Layer 8 of a small transformer language model trained on English Wikipedia (12 layers, counted from 0, width 64).
A neuron's activation on a vector x is GELU(weights . x), where the dot is the dot product.

Input weights of the MLP neurons that the questions are about. A number n stands for (n - 128) times 0.006.
n3: 178, 42, 180, 131, 105, 99, 137, 131, 138, 149, 138, 159, 136, 141, 195, 104, 99, 84, 94, 181, 135, 99, 106, 147, 88, 173, 181, 89, 113, 150, 140, 147, 104, 207, 129, 93, 168, 121, 122, 70, 123, 94, 125, 120, 174, 181, 138, 160, 152, 139, 115, 149, 85, 114, 162, 98, 96, 198, 79, 102, 116, 109, 100, 104
n10: 125, 91, 76, 47, 131, 98, 164, 190, 87, 158, 138, 164, 149, 152, 136, 116, 152, 133, 119, 113, 183, 70, 135, 137, 140, 126, 119, 158, 148, 173, 111, 155, 97, 125, 91, 114, 88, 111, 104, 177, 162, 117, 153, 120, 84, 90, 186, 99, 148, 139, 165, 104, 147, 123, 115, 85, 150, 91, 115, 165, 138, 114, 104, 88
n18: 122, 172, 171, 130, 169, 125, 100, 107, 101, 105, 126, 143, 127, 97, 100, 145, 126, 157, 119, 108, 115, 121, 107, 166, 102, 122, 147, 86, 127, 113, 129, 165, 102, 92, 143, 69, 95, 192, 127, 171, 164, 169, 106, 131, 117, 155, 157, 152, 145, 86, 45, 160, 93, 90, 142, 88, 103, 131, 157, 118, 122, 145, 164, 172
n26: 71, 129, 106, 146, 110, 140, 143, 156, 156, 103, 140, 149, 147, 83, 156, 115, 71, 191, 152, 182, 125, 115, 94, 151, 107, 98, 175, 113, 102, 108, 67, 129, 159, 125, 141, 136, 104, 103, 215, 107, 133, 164, 130, 144, 130, 191, 80, 152, 101, 111, 146, 122, 102, 125, 151, 118, 121, 99, 172, 76, 122, 53, 188, 136
n38: 121, 99, 171, 207, 106, 113, 163, 152, 149, 102, 208, 130, 126, 101, 116, 120, 107, 162, 140, 131, 150, 163, 151, 128, 116, 127, 150, 110, 159, 137, 162, 70, 130, 162, 83, 115, 94, 71, 112, 116, 173, 110, 140, 114, 134, 124, 117, 144, 85, 130, 97, 140, 158, 145, 150, 121, 81, 150, 125, 125, 160, 117, 146, 113
n48: 126, 98, 59, 105, 103, 120, 99, 152, 67, 154, 134, 130, 142, 134, 82, 161, 117, 152, 140, 160, 98, 166, 80, 133, 151, 127, 88, 126, 109, 168, 110, 114, 123, 143, 84, 106, 149, 171, 159, 137, 125, 114, 162, 87, 91, 191, 129, 141, 96, 178, 142, 154, 121, 161, 143, 118, 124, 125, 181, 174, 152, 146, 94, 71
n53: 126, 142, 130, 102, 114, 168, 142, 170, 172, 165, 126, 142, 159, 136, 94, 123, 135, 122, 72, 148, 185, 113, 166, 132, 104, 96, 133, 90, 182, 62, 98, 111, 142, 128, 152, 87, 116, 112, 126, 151, 158, 117, 115, 136, 118, 131, 86, 154, 117, 134, 149, 174, 62, 108, 79, 124, 136, 129, 138, 106, 163, 154, 152, 131
n60: 96, 99, 138, 156, 94, 124, 139, 178, 205, 164, 98, 156, 125, 124, 96, 158, 137, 152, 134, 150, 112, 182, 119, 135, 113, 108, 152, 124, 98, 76, 143, 114, 133, 132, 161, 119, 100, 123, 138, 116, 105, 138, 165, 88, 98, 91, 132, 140, 100, 136, 142, 62, 109, 150, 161, 79, 122, 150, 153, 115, 140, 144, 78, 147
n66: 75, 102, 96, 108, 105, 113, 153, 87, 150, 160, 118, 167, 143, 170, 171, 150, 89, 133, 117, 91, 98, 162, 133, 175, 125, 113, 118, 77, 112, 120, 130, 96, 159, 188, 164, 124, 122, 129, 141, 116, 140, 102, 198, 106, 59, 149, 161, 132, 111, 141, 144, 105, 125, 156, 146, 163, 144, 128, 112, 136, 77, 141, 101, 139
n80: 96, 143, 170, 125, 153, 95, 82, 156, 164, 106, 116, 138, 110, 123, 94, 100, 107, 147, 84, 136, 137, 117, 120, 98, 149, 178, 104, 132, 125, 106, 140, 154, 142, 167, 108, 130, 84, 119, 134, 142, 153, 60, 158, 136, 145, 122, 114, 143, 106, 119, 166, 153, 138, 120, 114, 66, 163, 123, 140, 130, 126, 141, 130, 134
n84: 113, 85, 104, 148, 130, 142, 108, 146, 113, 158, 158, 109, 100, 172, 140, 163, 88, 124, 144, 169, 188, 92, 87, 96, 155, 101, 159, 146, 186, 143, 90, 68, 153, 180, 109, 163, 126, 143, 104, 129, 145, 113, 157, 129, 100, 62, 122, 140, 172, 125, 185, 137, 74, 136, 149, 131, 152, 141, 110, 71, 122, 116, 143, 145
n88: 116, 130, 152, 161, 94, 94, 180, 153, 172, 87, 176, 177, 132, 133, 134, 78, 125, 135, 124, 164, 93, 110, 111, 129, 127, 105, 149, 151, 109, 76, 162, 134, 83, 121, 134, 106, 105, 180, 97, 182, 129, 187, 115, 140, 30, 157, 190, 119, 162, 139, 122, 134, 57, 124, 151, 147, 134, 118, 171, 58, 150, 132, 137, 93
n103: 90, 117, 83, 154, 90, 158, 171, 132, 93, 175, 127, 129, 119, 135, 144, 107, 139, 144, 141, 127, 204, 110, 101, 102, 88, 162, 151, 145, 101, 204, 140, 133, 103, 160, 146, 177, 166, 112, 127, 116, 166, 127, 78, 131, 165, 116, 120, 133, 98, 77, 153, 120, 101, 137, 184, 133, 128, 117, 79, 181, 32, 130, 136, 114
n106: 109, 79, 161, 119, 166, 125, 115, 124, 126, 120, 169, 154, 133, 117, 100, 114, 129, 114, 163, 138, 120, 143, 112, 76, 115, 151, 108, 116, 155, 161, 54, 160, 84, 199, 144, 155, 144, 78, 80, 146, 151, 81, 140, 126, 165, 95, 125, 136, 103, 131, 143, 141, 104, 75, 163, 143, 158, 157, 119, 117, 135, 140, 76, 140
n116: 90, 125, 201, 92, 85, 123, 123, 117, 113, 164, 112, 132, 74, 139, 145, 90, 136, 139, 133, 104, 113, 139, 153, 145, 154, 64, 152, 121, 78, 177, 131, 134, 126, 119, 93, 138, 95, 95, 143, 148, 99, 123, 142, 135, 160, 99, 151, 118, 106, 176, 121, 119, 146, 133, 129, 151, 181, 149, 150, 132, 160, 127, 124, 109
n136: 55, 101, 77, 94, 82, 130, 157, 149, 92, 148, 142, 118, 49, 167, 166, 90, 115, 152, 116, 100, 193, 93, 134, 130, 91, 112, 188, 167, 157, 127, 160, 175, 107, 123, 206, 154, 158, 109, 176, 141, 176, 93, 46, 124, 145, 82, 61, 84, 121, 125, 107, 104, 120, 176, 125, 139, 173, 141, 103, 167, 195, 84, 121, 148
n146: 126, 71, 109, 119, 133, 111, 117, 131, 103, 138, 88, 140, 110, 178, 197, 136, 131, 159, 116, 168, 71, 126, 98, 109, 117, 90, 107, 200, 146, 111, 54, 124, 174, 212, 66, 123, 100, 105, 83, 101, 141, 93, 135, 115, 82, 167, 111, 168, 147, 153, 175, 158, 161, 112, 101, 226, 86, 124, 100, 138, 169, 113, 139, 211
n148: 132, 101, 114, 110, 89, 101, 105, 161, 78, 124, 101, 117, 85, 120, 91, 162, 112, 156, 145, 97, 127, 143, 79, 137, 141, 135, 115, 166, 144, 73, 170, 173, 68, 132, 120, 129, 136, 178, 144, 120, 155, 86, 176, 99, 124, 129, 99, 137, 128, 140, 115, 137, 160, 143, 114, 76, 142, 122, 132, 127, 135, 136, 143, 115
n159: 94, 145, 243, 143, 89, 141, 125, 166, 114, 116, 117, 116, 153, 151, 84, 143, 157, 115, 107, 126, 114, 169, 113, 112, 84, 104, 137, 165, 173, 139, 155, 107, 98, 89, 178, 130, 87, 152, 128, 132, 141, 139, 116, 143, 137, 58, 76, 106, 114, 135, 96, 123, 88, 156, 131, 171, 120, 101, 123, 126, 170, 125, 112, 135
n166: 134, 168, 128, 101, 177, 111, 200, 127, 88, 104, 166, 129, 52, 81, 158, 108, 132, 157, 87, 124, 71, 167, 89, 142, 82, 91, 140, 158, 151, 132, 109, 78, 100, 163, 152, 123, 115, 132, 105, 159, 149, 69, 93, 171, 147, 173, 198, 120, 184, 113, 142, 122, 119, 87, 117, 88, 138, 119, 81, 121, 76, 138, 142, 169
n195: 126, 123, 156, 74, 177, 132, 188, 133, 120, 70, 171, 140, 121, 82, 158, 108, 117, 178, 164, 156, 85, 130, 120, 138, 133, 86, 98, 165, 121, 123, 92, 119, 117, 119, 157, 173, 95, 102, 82, 112, 136, 127, 81, 163, 68, 145, 203, 199, 78, 171, 117, 103, 104, 99, 148, 121, 76, 182, 142, 131, 63, 80, 106, 202
n203: 134, 142, 139, 181, 113, 8, 121, 106, 108, 132, 148, 145, 124, 140, 126, 134, 209, 166, 176, 100, 66, 165, 128, 90, 127, 97, 144, 145, 126, 164, 129, 52, 118, 119, 126, 161, 146, 147, 154, 114, 107, 163, 124, 117, 166, 162, 118, 196, 102, 101, 115, 149, 116, 95, 124, 149, 90, 148, 169, 102, 83, 176, 110, 125
n210: 153, 123, 149, 136, 81, 133, 69, 139, 138, 161, 124, 118, 136, 117, 94, 141, 137, 113, 118, 190, 143, 111, 105, 145, 162, 112, 117, 162, 117, 139, 101, 133, 108, 126, 134, 126, 85, 129, 166, 80, 108, 190, 138, 122, 114, 97, 149, 140, 97, 185, 181, 128, 124, 153, 101, 113, 156, 111, 108, 97, 120, 108, 172, 138
n211: 128, 159, 135, 102, 127, 128, 102, 117, 122, 193, 146, 127, 152, 119, 109, 146, 167, 156, 128, 162, 150, 148, 85, 117, 144, 118, 138, 110, 84, 160, 111, 98, 143, 135, 175, 138, 102, 131, 149, 71, 137, 67, 138, 125, 112, 134, 155, 114, 120, 134, 92, 83, 130, 152, 116, 152, 141, 94, 156, 102, 119, 98, 154, 142
n253: 76, 144, 73, 71, 137, 162, 119, 129, 111, 119, 116, 102, 144, 200, 133, 143, 141, 88, 83, 90, 119, 103, 103, 160, 96, 114, 161, 113, 158, 56, 85, 140, 168, 170, 162, 71, 86, 137, 92, 127, 120, 166, 134, 61, 48, 93, 189, 198, 165, 171, 195, 149, 135, 106, 113, 129, 146, 155, 112, 149, 100, 140, 155, 63

Each question shows a token from some text and the vector x that enters the MLP there. A number n stands for (n - 128) times 0.036.

"th": 129, 151, 90, 82, 116, 209, 82, 130, 104, 88, 130, 117, 77, 111, 152, 124, 138, 62, 135, 124, 101, 102, 191, 94, 84, 148, 124, 144, 117, 167, 148, 94, 184, 119, 120, 126, 154, 145, 138, 118, 126, 153, 161, 159, 167, 126, 141, 127, 118, 112, 117, 102, 163, 170, 136, 121, 118, 133, 143, 141, 187, 63, 123, 162
The most active neuron and its activation: n136, at about 2.1

" as": 182, 139, 102, 107, 116, 193, 98, 112, 137, 130, 130, 77, 103, 126, 116, 142, 149, 85, 148, 107, 143, 101, 178, 73, 133, 138, 65, 141, 127, 121, 147, 118, 130, 94, 87, 136, 132, 143, 113, 146, 129, 143, 157, 163, 185, 201, 123, 166, 147, 97, 110, 72, 102, 149, 140, 122, 106, 101, 115, 145, 164, 104, 150, 167
Which neuron lights up most? n18

"_": 150, 141, 98, 122, 130, 157, 132, 97, 78, 106, 137, 130, 154, 97, 117, 125, 125, 47, 164, 103, 120, 132, 209, 72, 134, 128, 83, 180, 155, 117, 137, 130, 197, 110, 104, 105, 157, 116, 123, 124, 101, 140, 143, 149, 158, 142, 182, 145, 161, 105, 136, 97, 148, 172, 189, 74, 127, 90, 158, 104, 149, 102, 113, 121
Which neuron lights up most? n10

" ": 204, 119, 88, 144, 127, 199, 82, 110, 137, 111, 130, 83, 111, 103, 95, 133, 112, 67, 184, 129, 129, 102, 189, 81, 123, 109, 82, 156, 129, 157, 134, 106, 174, 86, 153, 112, 136, 105, 102, 148, 131, 155, 146, 178, 110, 143, 152, 141, 133, 107, 132, 94, 154, 171, 129, 98, 126, 111, 137, 127, 153, 162, 118, 156
Which neuron lights up most? n210

" le": 162, 123, 130, 107, 113, 173, 96, 115, 149, 69, 100, 105, 113, 110, 101, 165, 144, 99, 171, 75, 101, 117, 194, 80, 118, 143, 74, 130, 131, 115, 148, 82, 190, 122, 118, 154, 194, 169, 161, 142, 126, 152, 132, 173, 163, 160, 120, 123, 134, 123, 138, 66, 100, 148, 181, 96, 109, 113, 133, 115, 137, 120, 130, 117
Which neuron lights up most? n203

"14": 142, 103, 98, 73, 111, 172, 105, 110, 148, 100, 116, 105, 134, 101, 107, 108, 124, 73, 136, 124, 91, 138, 187, 60, 141, 127, 55, 169, 148, 151, 153, 131, 146, 121, 128, 124, 153, 150, 128, 153, 115, 150, 163, 194, 155, 167, 185, 137, 132, 109, 113, 73, 119, 150, 166, 125, 139, 102, 145, 97, 175, 134, 124, 131
Which two neurons fire most, strongest first? n88, n48

"f": 159, 112, 105, 140, 103, 212, 107, 59, 159, 120, 138, 96, 85, 124, 160, 112, 130, 117, 159, 68, 128, 129, 184, 105, 93, 124, 85, 162, 132, 168, 148, 112, 211, 113, 149, 152, 133, 147, 132, 99, 140, 110, 164, 137, 105, 130, 151, 125, 94, 102, 149, 109, 101, 161, 140, 79, 149, 103, 149, 117, 190, 111, 113, 97
Which two neurons fire most, strongest first? n136, n66

" h": 153, 146, 115, 95, 102, 164, 77, 105, 144, 117, 133, 122, 77, 83, 160, 136, 132, 100, 159, 122, 106, 125, 226, 94, 124, 135, 122, 149, 148, 107, 129, 103, 204, 84, 164, 124, 168, 141, 102, 109, 121, 131, 125, 178, 144, 161, 111, 121, 123, 124, 124, 84, 128, 170, 171, 70, 112, 81, 159, 141, 179, 95, 157, 134
The most active neuron and its activation: n136, at about 1.1

"ect": 120, 140, 114, 111, 130, 199, 107, 101, 169, 115, 135, 111, 87, 132, 144, 119, 151, 94, 165, 80, 105, 114, 178, 91, 103, 139, 47, 152, 166, 123, 194, 110, 214, 107, 119, 128, 143, 118, 112, 123, 109, 122, 160, 150, 134, 180, 167, 159, 130, 123, 152, 90, 163, 116, 128, 82, 130, 94, 147, 97, 138, 83, 145, 90
Which two neurons fire most, strongest first? n253, n80

" al": 161, 164, 117, 98, 81, 186, 97, 111, 151, 78, 103, 108, 114, 124, 132, 151, 127, 78, 154, 105, 128, 87, 185, 84, 127, 132, 119, 136, 139, 108, 133, 122, 162, 95, 122, 119, 152, 166, 118, 119, 155, 175, 156, 116, 153, 190, 146, 117, 161, 88, 132, 104, 121, 150, 179, 73, 107, 118, 128, 92, 179, 90, 132, 166
Which two neurons fire most, strongest first? n18, n26

" the": 154, 143, 113, 90, 109, 190, 127, 93, 145, 128, 109, 123, 90, 100, 115, 142, 123, 63, 155, 128, 145, 116, 176, 80, 105, 145, 111, 158, 160, 140, 143, 69, 177, 101, 118, 158, 177, 147, 81, 143, 130, 110, 165, 176, 126, 177, 139, 130, 144, 116, 123, 91, 119, 149, 115, 86, 104, 119, 155, 109, 174, 94, 160, 141
Which neuron lights up most? n84

"ac": 147, 111, 113, 121, 140, 160, 118, 62, 133, 112, 95, 126, 135, 113, 130, 129, 137, 80, 141, 88, 153, 146, 198, 73, 83, 141, 106, 139, 154, 128, 134, 130, 183, 80, 86, 118, 216, 139, 131, 68, 107, 151, 163, 127, 112, 136, 169, 161, 166, 122, 117, 112, 183, 166, 166, 103, 120, 128, 152, 114, 138, 98, 108, 123
Which neuron lights up most? n253

" th": 147, 95, 111, 117, 109, 220, 100, 94, 128, 67, 116, 130, 95, 116, 112, 108, 140, 83, 178, 87, 147, 67, 199, 91, 115, 151, 135, 160, 104, 107, 139, 98, 130, 92, 150, 134, 135, 150, 127, 121, 126, 138, 168, 137, 165, 155, 130, 116, 139, 112, 113, 98, 123, 170, 140, 136, 147, 112, 162, 136, 174, 102, 170, 129
Which neuron lights up most? n136

".": 171, 121, 111, 84, 93, 188, 92, 146, 136, 86, 88, 115, 114, 82, 159, 162, 128, 72, 170, 111, 137, 126, 158, 80, 112, 157, 100, 148, 113, 147, 161, 118, 165, 115, 107, 135, 123, 137, 107, 151, 125, 135, 138, 137, 208, 175, 135, 133, 142, 93, 120, 68, 157, 127, 153, 75, 119, 147, 164, 106, 162, 118, 137, 131
Which two neurons fire most, strongest first? n148, n3

"ent": 202, 113, 114, 85, 109, 197, 122, 75, 166, 118, 111, 107, 77, 137, 124, 108, 130, 97, 135, 110, 108, 78, 155, 102, 122, 141, 68, 155, 175, 132, 147, 107, 174, 113, 113, 130, 153, 142, 79, 95, 124, 136, 180, 139, 154, 145, 128, 150, 153, 103, 133, 108, 163, 153, 163, 141, 147, 70, 69, 119, 133, 146, 145, 171
Which neuron lights up most? n146

"h": 136, 134, 143, 99, 130, 171, 110, 114, 164, 103, 115, 103, 96, 118, 138, 98, 142, 72, 123, 87, 96, 127, 194, 80, 144, 171, 55, 167, 109, 113, 161, 107, 158, 121, 150, 135, 131, 136, 168, 126, 102, 129, 138, 149, 185, 148, 156, 113, 117, 90, 147, 57, 140, 169, 191, 112, 124, 111, 153, 123, 169, 66, 136, 138
The most active neuron and its activation: n80, at about 0.9

"s": 108, 155, 126, 145, 140, 152, 97, 70, 153, 128, 165, 64, 78, 107, 132, 126, 124, 106, 140, 80, 162, 127, 176, 75, 115, 149, 111, 159, 128, 150, 145, 104, 184, 83, 130, 122, 149, 131, 145, 130, 133, 137, 158, 150, 172, 139, 161, 158, 143, 92, 120, 108, 185, 154, 153, 73, 110, 60, 155, 93, 172, 95, 130, 116
The three highest activations, in order: n38, n80, n211

"eat": 133, 99, 87, 116, 98, 209, 158, 89, 168, 145, 81, 97, 87, 114, 139, 136, 126, 97, 142, 60, 112, 105, 190, 117, 118, 162, 66, 129, 169, 153, 138, 141, 160, 118, 109, 112, 177, 149, 100, 95, 130, 123, 185, 141, 145, 173, 154, 161, 149, 83, 106, 95, 166, 117, 146, 96, 139, 97, 134, 96, 128, 149, 128, 146
The most active neuron and its activation: n66, at about 1.5

"iss": 134, 137, 114, 105, 125, 202, 121, 109, 169, 111, 132, 119, 97, 126, 99, 122, 149, 68, 157, 113, 139, 107, 163, 97, 96, 128, 46, 135, 148, 125, 168, 110, 236, 112, 101, 116, 153, 117, 141, 102, 115, 119, 114, 115, 173, 181, 209, 157, 140, 151, 136, 125, 140, 158, 158, 91, 143, 75, 109, 142, 109, 119, 114, 87
Which neuron lights up most? n253

"ing": 163, 143, 113, 88, 115, 192, 102, 121, 178, 127, 109, 100, 90, 115, 121, 102, 169, 91, 159, 71, 101, 108, 176, 76, 122, 140, 67, 132, 143, 159, 139, 120, 162, 109, 89, 143, 153, 125, 126, 121, 113, 121, 148, 154, 184, 169, 160, 116, 138, 76, 119, 100, 163, 189, 150, 99, 135, 98, 131, 110, 175, 133, 144, 132
Which two neurons fire most, strongest first? n116, n80

"er": 157, 142, 132, 116, 120, 216, 49, 127, 164, 124, 168, 124, 153, 121, 130, 102, 162, 84, 101, 99, 160, 131, 159, 72, 77, 149, 92, 150, 132, 165, 123, 96, 133, 63, 112, 151, 151, 129, 132, 103, 112, 154, 176, 145, 129, 126, 158, 120, 128, 138, 135, 103, 129, 180, 150, 122, 117, 87, 131, 127, 147, 119, 103, 110
The three highest activations, in order: n159, n210, n211

" Le": 165, 163, 125, 107, 131, 156, 71, 113, 157, 79, 151, 87, 110, 112, 114, 158, 141, 66, 180, 85, 132, 117, 179, 83, 126, 138, 30, 122, 161, 109, 133, 105, 185, 134, 116, 143, 154, 129, 156, 124, 111, 141, 145, 188, 171, 174, 105, 113, 147, 131, 145, 116, 139, 166, 160, 108, 95, 91, 127, 88, 142, 65, 139, 136
Which neuron lights up most? n26

"\n\n": 179, 97, 115, 145, 105, 201, 128, 134, 149, 87, 136, 144, 127, 110, 118, 158, 176, 62, 145, 112, 127, 112, 137, 68, 128, 129, 131, 153, 120, 122, 153, 129, 153, 87, 97, 117, 87, 138, 98, 160, 121, 140, 156, 183, 152, 174, 129, 124, 126, 103, 109, 92, 141, 135, 143, 57, 140, 138, 141, 125, 163, 83, 121, 157
Which neuron lights up most? n60